Layer 2 of a small transformer language model trained on English Wikipedia (9 layers, counted from 0, width 128).
A neuron's activation on a vector x is squared ReLU(weights . x), where the dot is the dot product.
The model reads these tokens: "t" " m" "ag" "n" "if" "ic" "ation" " a" "p" "p"

The vector x that enters this layer's MLP at each token. A number n stands for n times 0.071.
0 "t": -1 -10 11 -5 -2 1 15 23 -3 2 9 6 7 -6 21 3 5 1 1 -2 -24 -14 -11 25 -12 -6 -4 7 4 8 -21 1 14 4 31 -18 -10 1 10 12 15 2 -2 6 18 -15 20 6 -8 -19 -9 -12 -1 2 23 27 10 -2 -19 -1 12 14 21 0 -1 -1 -3 -5 -13 -6 20 -9 -19 -4 -8 -5 -3 -11 -11 15 -13 27 3 5 14 3 -4 14 11 18 -9 5 0 5 -1 16 -2 -16 -3 1 -14 -8 -8 0 -4 -3 20 -8 7 6 8 5 -6 13 9 -4 -1 -11 -2 3 -10 -23 4 5 0 -4 -94 7
1 " m": -1 -4 10 -5 11 -4 1 35 -8 -9 5 5 -3 -5 -20 6 4 -7 13 3 -19 -16 -8 6 -2 10 -10 22 13 7 3 4 5 1 27 -8 3 -1 -3 4 7 6 4 -1 17 0 82 -12 -14 -14 -19 2 8 -1 -1 12 -3 -6 -11 8 -5 12 -7 0 10 -7 4 4 -6 -9 12 -5 -26 -7 -13 -17 -7 -2 -10 -7 12 41 -4 -4 23 -1 -23 14 6 11 2 -6 -1 -4 -14 -1 22 -7 -9 11 2 10 0 0 -7 -17 23 4 -10 -6 19 0 -6 4 13 2 -9 -4 -8 -3 6 -3 2 -13 2 -18 -56 2
2 "ag": -2 15 11 3 -10 -11 8 4 -14 22 10 12 6 15 23 -6 -15 16 15 18 -6 8 1 17 -6 -1 11 -4 -8 1 -1 5 5 1 39 -32 -16 -3 -10 12 -9 -12 12 1 19 10 75 17 -22 -2 5 -12 -18 -4 22 22 -16 -8 4 2 -8 5 3 14 14 -1 14 -4 -2 -1 13 -14 -3 -23 -22 -4 -8 19 9 11 -15 10 -7 -2 19 -2 -14 7 6 -2 -11 -7 8 -11 -3 13 20 -6 -3 9 -14 -22 -4 -16 4 6 -2 6 1 0 -5 9 -11 15 5 -1 8 -2 -18 -5 -4 -4 17 12 -13 -12 -41 8
3 "n": 6 -17 3 1 -3 -5 4 18 9 23 25 -9 -18 21 4 3 5 8 9 22 -7 -4 -22 18 -16 1 9 -17 7 -3 -13 -2 -7 10 -2 -34 -4 -14 6 -5 -4 -1 22 -25 13 0 38 7 -10 -9 -12 -15 -12 0 9 9 7 2 -25 -12 10 6 7 9 15 3 9 -8 -8 -7 0 -8 -8 -12 -13 9 -25 -2 16 3 -3 16 10 2 8 5 1 13 20 7 -8 -6 -9 -12 8 0 13 8 11 0 -2 1 24 -9 -7 14 -5 6 -14 -7 1 11 0 -3 4 8 4 -10 2 -13 30 2 3 2 -11 -14 -85 -7
4 "if": -15 -4 0 20 -3 -16 -7 -14 14 24 14 -7 3 9 -3 8 3 14 -7 -3 -1 9 7 4 7 -4 -3 -13 -5 6 -23 1 -7 4 7 -34 -15 6 -3 -9 -2 -4 21 5 18 -11 26 -2 -6 -10 -2 -5 -7 -10 2 -3 -20 4 3 -17 -10 9 30 -3 9 1 -1 4 -11 -5 0 6 1 -4 -19 9 -4 -5 4 2 7 28 -14 3 -12 -19 -7 14 6 -19 -8 8 -9 -12 7 20 20 15 12 -2 -5 7 7 3 -10 15 -25 1 7 -1 -15 10 -5 7 4 30 14 -21 24 -6 -5 -9 9 -2 -3 -20 -87 -9
5 "ic": -15 9 8 22 0 -6 10 -16 1 4 10 3 0 12 -19 2 -1 -6 12 0 -5 -3 16 6 -6 4 5 3 9 -4 -2 11 -6 3 25 -28 -22 -17 -18 -15 9 -8 19 15 21 11 18 -7 -1 -4 9 -5 -20 -21 -7 -3 -30 9 21 -10 15 5 9 -15 15 -8 -12 -4 -3 -6 -21 1 -15 10 -6 11 -6 -1 12 -7 14 9 -19 6 5 -4 -5 14 6 -16 -16 23 -9 -7 -2 16 19 2 0 -6 5 7 -10 -13 12 7 -10 2 -1 7 -16 14 29 25 -4 11 12 -5 -6 15 0 -8 17 6 -7 -21 -81 6
6 "ation": -29 10 5 12 23 -6 -12 -1 1 14 4 7 -5 15 -16 -14 4 -12 16 -1 -11 -25 9 3 -1 13 12 3 6 3 4 -2 11 1 18 -8 -16 -2 -11 0 17 -29 -2 19 14 -11 -15 -12 -11 -9 7 -14 -3 -16 16 -4 -10 21 8 -13 9 7 11 -7 7 -4 -5 1 -6 -3 -5 -5 -10 1 3 8 3 -2 10 -18 4 13 4 24 26 4 20 3 12 -5 -13 19 -2 5 -3 1 4 10 3 4 14 -1 -16 -2 -5 3 7 -3 -24 8 -1 21 31 30 8 7 9 -8 -14 6 8 8 -2 -1 2 4 -90 2
7 " a": 7 0 3 -12 9 -9 -14 31 4 -12 4 3 11 2 3 -28 -5 -9 9 -10 -1 7 1 9 -12 9 13 12 -38 29 -2 2 -1 28 11 10 1 5 -15 -27 -13 -2 7 -4 -1 -27 -1 3 -1 5 -11 0 -22 -18 -3 -16 -26 14 1 -18 4 -1 -27 -31 10 1 12 0 -9 2 9 5 0 -5 12 -31 9 -5 -20 2 11 6 0 5 -20 3 -22 -4 0 17 9 4 11 -16 15 3 -3 29 -3 10 5 -21 -6 2 12 -3 25 -6 -2 -2 11 -6 4 12 -4 9 8 15 28 -33 11 -15 -14 -4 8 -10 -52 6
8 "p": -4 13 -10 20 1 -5 -5 0 7 11 12 -5 1 17 1 -8 2 -6 -6 5 -17 22 16 2 -7 7 7 -1 -29 29 2 14 5 -15 -5 -11 9 16 -13 -9 -18 -24 -2 6 -1 -28 33 2 -2 -5 9 -7 11 -3 8 -25 -19 3 -9 -21 5 -7 -16 -7 26 -4 -6 0 -27 -4 17 20 -1 -27 27 -8 1 -15 -25 8 1 24 -7 -1 -24 15 -10 -3 -7 1 9 -4 10 4 19 13 -14 11 -5 -7 7 -19 1 3 12 -19 13 -2 -5 3 4 -1 17 22 -13 19 -1 -4 37 -5 -9 -7 6 -11 8 9 -54 -14
9 "p": -9 -4 -9 26 19 7 -3 1 -6 21 16 -6 -11 3 -4 11 -1 0 -5 5 -16 23 4 -2 -10 13 4 -3 -11 4 4 3 10 -27 -11 -25 1 1 0 6 -12 -27 -7 -2 -1 -12 47 10 -15 -14 2 1 8 4 2 -12 -17 -2 0 -25 -12 -20 -6 10 20 -3 -23 -14 -11 -17 17 25 -7 -12 14 3 -5 -5 -12 0 6 52 -7 7 -6 16 -9 1 5 -3 8 2 0 1 1 21 -10 10 -2 -14 3 -24 5 13 4 -3 8 12 -11 6 15 10 -2 20 -16 17 -1 -10 41 11 -12 0 12 -9 8 0 -50 -4

Each question shows the input weights of one neuron of the MLP. A number n stands for n times 0.0068.

n277: 28 -26 -4 13 3 30 -51 23 9 5 -18 -20 -38 12 16 -2 33 20 2 -34 31 -9 -28 -14 -20 8 -48 -8 -17 -42 14 2 -1 27 7 4 6 -27 18 -7 -3 0 19 -25 15 28 -42 17 15 22 5 4 17 -28 26 -14 10 7 8 -10 -19 -18 -13 -31 1 -28 2 -17 16 -35 -22 24 20 8 13 18 -6 -1 15 -10 -21 -4 19 -29 0 -20 26 0 -26 -31 52 -5 -53 -18 1 -3 -4 -5 17 -14 35 15 25 29 -41 7 -25 -1 -24 32 6 -26 -27 -22 -7 21 -14 -10 -13 19 6 18 40 -9 -4 -38 1 5
On which token does it fire most, and how strongly? 3 "n", at about 0.59

n51: -4 18 -19 15 -4 -12 -57 -3 4 -23 -12 -38 -25 -20 -9 17 -17 31 -28 -18 55 0 -8 -30 -26 -15 -18 17 -35 1 -16 64 -11 -16 -12 21 11 5 1 8 14 18 14 23 4 9 -23 2 21 39 -1 14 -12 -25 -4 -58 -12 5 40 6 -45 -7 15 -14 -4 -40 -14 47 41 20 -1 16 49 12 -27 -1 13 -31 17 -9 19 -7 -22 -18 -9 -29 -3 -30 26 -36 8 5 6 6 -13 10 -19 -11 54 16 -24 37 16 36 19 -3 -61 36 14 6 -37 -28 -36 -19 13 12 10 -4 13 5 -7 5 49 -20 26 -26 2 -18
On which token does it fire most, and how strongly? 4 "if", at about 11

n374: 31 4 -6 18 -5 -12 18 10 -30 11 -2 -5 -18 51 10 6 37 56 24 21 3 2 -34 -8 -2 1 -3 24 32 -29 23 28 -11 39 -25 -1 -11 -66 4 6 37 21 -19 -27 -24 28 2 8 46 15 18 23 31 -14 -27 -20 2 4 -3 26 -8 4 11 18 -4 4 9 37 23 -19 6 14 -18 -11 27 -23 -2 -1 -15 -10 17 1 45 -22 0 25 -12 19 -21 -25 12 18 -26 1 -5 -3 -14 -9 8 -31 36 15 6 -10 -13 -15 10 33 -11 -30 -16 -1 -12 1 -1 -60 -3 22 -3 38 23 5 67 3 40 10 2 -16
On which token does it fire most? 3 "n"

n345: -8 -3 17 9 -31 36 8 -5 11 -58 -40 -2 8 28 4 2 -35 10 -39 17 25 19 8 -3 -6 -8 -2 7 7 5 21 -14 -4 20 -13 49 20 1 -10 19 5 3 -1 -5 -53 -9 -21 8 46 -14 -18 8 5 21 -6 -37 -6 17 -30 4 -3 14 12 21 0 28 11 2 -14 2 6 -24 48 0 -3 -15 7 -2 -19 -7 -44 -20 29 17 -1 -3 -27 -19 15 11 -14 -15 -2 31 -39 -26 -30 -12 -5 -39 29 -58 -5 2 -9 -24 -28 -8 16 11 -29 -18 8 14 -2 -10 14 -3 10 5 -31 -13 4 -19 11 33 6 -23
On which token does it fire most? 8 "p"

n327: -4 -1 -16 -1 -52 -9 -9 -18 11 -31 -17 -30 18 -9 -1 12 -11 -14 -16 -30 63 -9 23 -38 8 -20 21 -3 -11 7 20 21 5 10 2 49 -22 -9 11 36 -3 -1 16 12 -4 -4 -22 -29 63 -3 -16 11 15 -3 28 -23 1 20 27 -4 17 -11 -7 -44 18 -18 3 25 32 16 5 -1 2 -23 -17 -31 7 0 21 5 -35 -22 -9 -13 3 -19 -2 4 23 -19 -22 20 -11 5 7 -21 -22 -9 12 7 32 18 -12 -8 16 -4 -4 6 9 -12 -9 -13 42 16 25 28 -2 -9 16 3 25 14 0 -21 -14 -9 7 -24
On which token does it fire most? 7 " a"

n164: 2 4 -42 -6 2 42 -17 12 -14 -21 -19 26 -25 -10 -17 0 -23 11 -7 -48 2 -19 -18 12 28 -1 -16 20 21 25 37 14 2 -16 9 9 -18 9 -11 -14 22 -34 3 24 -17 36 -7 -11 2 -2 -5 -1 28 19 17 -13 19 1 -1 40 -5 -18 17 -14 -14 -6 -9 21 -2 15 -3 24 9 -2 13 -21 8 7 -34 -9 9 -5 5 7 -16 -29 -10 -7 -15 13 17 -45 13 -8 -2 -18 2 -16 0 6 33 28 9 24 -35 -40 -2 -22 -1 -30 -5 -15 4 -9 34 1 -28 26 -7 19 -23 -21 -6 -33 3 8 19 -27
On which token does it fire most? 1 " m"

n348: -34 -9 -41 12 26 -13 19 -6 25 1 -16 -14 -24 31 -31 -7 26 8 14 15 7 -18 4 6 9 -5 23 16 33 -10 35 -7 -27 17 -1 -6 3 -3 19 6 -6 -18 0 -2 -2 23 -9 -22 29 27 14 33 30 -25 -21 -25 5 41 15 49 43 10 -8 7 -56 44 -15 -1 4 -9 -3 28 -18 58 -4 -13 5 18 23 -45 1 -43 15 -16 3 1 -8 -22 33 -1 8 10 -11 -18 11 16 -26 -17 5 -13 20 9 -14 -1 -24 14 13 -18 10 -34 -13 14 3 8 17 -24 -8 4 -1 44 28 26 10 -17 39 -30 17 -16
On which token does it fire most? 6 "ation"

n334: -10 17 -24 2 15 30 -34 -29 6 -25 -15 -8 4 30 -21 -12 17 2 8 -16 38 -21 19 -3 -21 5 -24 26 9 -3 56 -8 -19 -1 2 0 -10 -58 18 -21 10 13 -10 14 -6 33 -33 19 44 52 34 0 21 -27 -10 -46 -1 19 -5 -16 18 -32 -27 19 2 -29 -28 -6 20 -24 -4 44 54 15 8 18 -4 -21 -12 -5 6 -49 4 -7 4 17 19 9 4 -1 15 -6 5 -13 17 3 -21 4 -2 -30 24 -29 8 2 -5 1 -23 -10 -13 15 -17 4 6 17 -29 19 -9 9 -10 8 -4 21 21 12 23 10 -2 -23
On which two tokens does it fire most, strongest first? 5 "ic", 6 "ation"

n120: -1 -17 15 31 -11 35 4 -22 -3 11 -15 7 -21 26 28 -11 0 2 -20 23 23 4 -34 9 -4 -12 16 -20 5 -8 -15 1 -8 25 -3 11 26 4 40 -14 -6 -13 -1 -4 -14 6 3 34 -6 10 17 -27 11 5 25 9 26 1 6 35 18 -14 22 2 -1 -16 1 -15 -17 -26 14 -19 12 9 7 1 1 -6 2 -17 -25 -52 11 19 -5 -6 13 7 1 -3 -43 13 6 -6 -62 19 -28 -33 29 -2 -9 -1 21 -10 4 -2 -20 -3 19 -8 -9 6 16 1 13 -8 14 -7 -6 -25 8 -7 21 2 -23 19 28 -49
On which two tokens does it fire most, strongest first? 3 "n", 2 "ag"

n210: -7 -13 -9 -22 -2 31 -31 12 -15 4 -15 -31 -33 11 -6 12 -21 28 -24 -26 18 18 -38 1 26 12 -7 -12 -27 -16 10 -9 4 31 2 2 18 -10 -28 7 -1 10 -9 13 12 10 -6 1 4 -6 12 -20 18 -24 37 8 -3 24 -5 -5 -26 5 31 5 0 -15 -9 13 -4 -1 -2 -16 17 -5 -10 -20 5 -13 7 -15 -22 -38 45 -7 -28 -7 -1 41 -9 -24 -3 3 -61 -3 -23 -9 -2 4 42 -14 33 14 24 -10 -17 -11 -33 4 -10 -17 18 12 22 -20 36 9 -11 -1 -3 -7 -2 -25 10 -1 -10 -12 18 -33
On which two tokens does it fire most, strongest first? 4 "if", 3 "n"

n248: -8 27 -6 11 41 8 -16 -6 1 0 -11 -28 7 -13 -51 31 -8 -10 -26 -17 0 -4 4 -29 12 9 9 4 4 -1 39 4 20 -31 -15 15 10 1 27 41 3 -23 -6 31 8 3 -27 10 38 14 -24 7 23 -6 19 -56 9 21 23 -4 18 -22 -34 17 -15 -4 0 10 14 -6 37 33 7 -3 18 5 19 -21 23 -25 -5 7 -5 -11 -1 -7 30 3 -9 -9 6 -9 5 19 7 9 -22 3 -9 -18 53 -12 31 46 -13 -47 -7 15 9 -44 17 5 12 19 37 8 -54 22 9 31 11 17 3 -57 11 -10 13 -19
On which two tokens does it fire most, strongest first? 9 "p", 8 "p"

n359: -7 13 9 -22 -5 -4 8 -17 -40 -4 -2 15 7 -10 26 -8 -41 38 -21 10 22 4 16 0 35 12 17 -6 -9 -3 -9 7 -1 1 8 -4 -4 -10 1 26 -16 25 3 -18 11 8 1 -4 3 19 17 -15 -17 -20 29 3 -9 4 19 15 1 1 -39 15 -1 10 3 -8 -10 5 20 -3 -6 9 -15 -34 30 16 13 -9 -16 -30 10 -31 -3 -17 -1 57 -24 2 0 -13 -1 -16 -24 1 9 -24 -34 23 13 34 -11 -23 23 4 -29 15 15 -11 -27 -24 -20 26 19 -33 -9 32 -32 -2 6 35 -1 -16 -9 -9 31 -9
On which token does it fire most? 2 "ag"

n206: -19 8 14 11 -15 3 -28 -17 1 -10 -21 21 -28 -21 4 20 -8 4 -13 3 40 -26 -27 -9 -20 -11 -26 10 25 -11 10 21 16 -7 13 50 -23 -31 -6 -2 7 -20 19 8 20 16 -72 36 14 29 19 -7 15 11 30 10 -21 38 42 18 31 11 12 25 4 1 -2 3 -5 -11 -4 21 23 -22 1 30 6 -21 44 -21 0 -25 -7 -16 9 -47 41 -13 53 -27 -5 12 -52 8 -4 6 -12 2 -9 -1 -1 6 -22 4 -15 -17 -54 34 26 -7 -22 -9 -26 5 24 11 7 -6 -2 13 -15 15 22 -9 0 2 0 2
On which two tokens does it fire most, strongest first? 6 "ation", 5 "ic"

n363: 36 0 2 13 13 -13 2 -29 6 -1 -17 28 -23 -40 14 -14 -13 3 13 6 43 8 12 -11 3 6 6 29 15 11 4 38 -24 -17 -17 22 5 0 -13 -23 -7 10 -8 4 -1 -5 -34 -4 2 52 -15 -4 -25 9 6 -32 -18 -24 9 -4 23 -60 -38 0 -20 -12 -31 -13 36 -16 10 21 32 19 41 10 5 -9 8 -1 19 -26 -15 13 -22 4 -17 -26 -17 -46 9 -23 8 -11 -2 -11 -36 17 -9 -17 9 42 17 18 -9 1 -29 39 -1 -3 -17 -23 -18 23 -20 -4 7 9 -3 -38 6 -1 33 9 16 10 12 -2
On which token does it fire most? 7 " a"

n194: 17 5 -4 2 9 1 -28 3 6 8 0 20 -15 -5 -1 -6 3 10 2 -22 15 8 -4 11 0 -3 3 4 -3 -23 -1 2 21 13 -5 -8 -1 -30 -11 -20 16 10 0 2 -9 10 -1 0 -12 18 -3 -5 -16 -9 -13 -17 1 8 11 9 10 10 -3 1 14 -18 -23 -3 5 4 -13 -11 13 33 -1 -6 6 12 -10 -15 0 -3 8 21 -5 6 -11 -8 14 8 -9 -3 -12 6 -17 -3 -5 -2 3 -14 2 5 3 2 5 -16 16 -13 -18 -4 5 20 13 3 2 -4 10 9 4 33 -7 -4 -3 -14 13 6 23 11
On which two tokens does it fire most, strongest first? 5 "ic", 6 "ation"

n15: -23 10 15 -5 6 -3 -33 -20 -15 -25 -10 -8 1 4 -22 -15 -9 -6 22 -16 23 4 34 -17 35 -8 -1 13 -23 17 6 -33 11 5 4 17 36 3 -9 1 1 32 5 8 -6 2 -13 -8 16 25 32 -8 8 -32 23 -43 -18 -45 6 25 33 27 -26 4 -13 0 -12 -12 30 4 25 1 -18 19 -15 -47 28 -9 -10 -5 10 -40 -4 -11 -28 -29 -11 -11 -13 5 -30 -9 -14 -7 3 -28 12 -28 -8 6 -10 -45 -1 -19 3 -27 -24 7 34 7 2 -19 -18 38 -13 -23 17 12 -14 -6 15 26 7 -50 24 13 9 -1
On which token does it fire most? 7 " a"

n373: -33 -7 -13 8 19 19 -25 -22 -13 1 -17 20 -5 2 43 4 -9 32 11 13 69 -12 9 8 -8 19 11 -5 15 -16 13 -11 -2 -18 -13 15 -12 -35 14 -17 7 -17 -7 15 7 23 -26 37 -2 64 2 14 3 -24 14 -31 -9 33 -9 15 11 -22 -43 51 -7 9 -38 6 20 -7 31 28 22 9 -6 5 1 -11 7 -28 21 -49 17 -9 -1 -6 55 22 14 -36 12 23 -14 -1 -21 10 -5 3 -15 -22 8 -9 28 19 -24 16 -39 1 -5 12 -22 -18 -22 15 -16 -32 24 -8 -49 -10 -5 -2 8 -3 -9 24 1 -27
On which token does it fire most? 6 "ation"

n382: 19 -10 10 6 28 13 16 17 0 -15 -19 10 -45 14 -6 5 8 9 -11 -41 12 -43 -2 -6 -16 19 20 35 19 1 62 16 -19 0 -5 33 1 -12 -1 8 38 -1 -15 20 -35 -15 3 -19 2 -12 -13 25 -5 28 -26 -3 36 14 -29 48 -10 7 -8 22 -41 -21 -8 -3 -17 -26 19 16 18 31 -29 -10 25 -9 -20 -12 8 -44 1 -2 6 -13 -4 23 -13 -13 23 -5 16 -16 -18 -24 -35 2 27 14 40 7 -5 30 -5 -28 -14 9 -7 -12 -5 5 -4 -12 -12 -9 -21 -27 2 13 -10 -7 -4 -7 58 6 24 -41
On which token does it fire most? 1 " m"

n366: 13 -14 6 -2 -20 14 14 -39 22 8 12 -10 -8 -2 0 -13 1 39 -34 -30 3 18 -15 32 -5 -3 -24 12 5 -38 37 -20 23 2 4 -1 4 0 21 -20 -1 21 0 9 -14 41 -14 0 6 17 9 -14 -16 9 3 6 20 -18 -4 -9 -12 -12 31 -13 9 -3 -32 -19 -9 -10 -7 -2 11 10 -6 3 8 -2 -4 -9 -6 -25 -7 -38 -1 -30 25 6 -39 -49 -1 -9 -42 48 -1 14 2 -4 11 18 -6 -9 23 10 9 -19 -42 -2 -2 -53 -14 -45 -9 10 -4 -11 -35 -7 -37 4 -17 -12 11 -10 -4 1 1 -9
On which token does it fire most? 4 "if"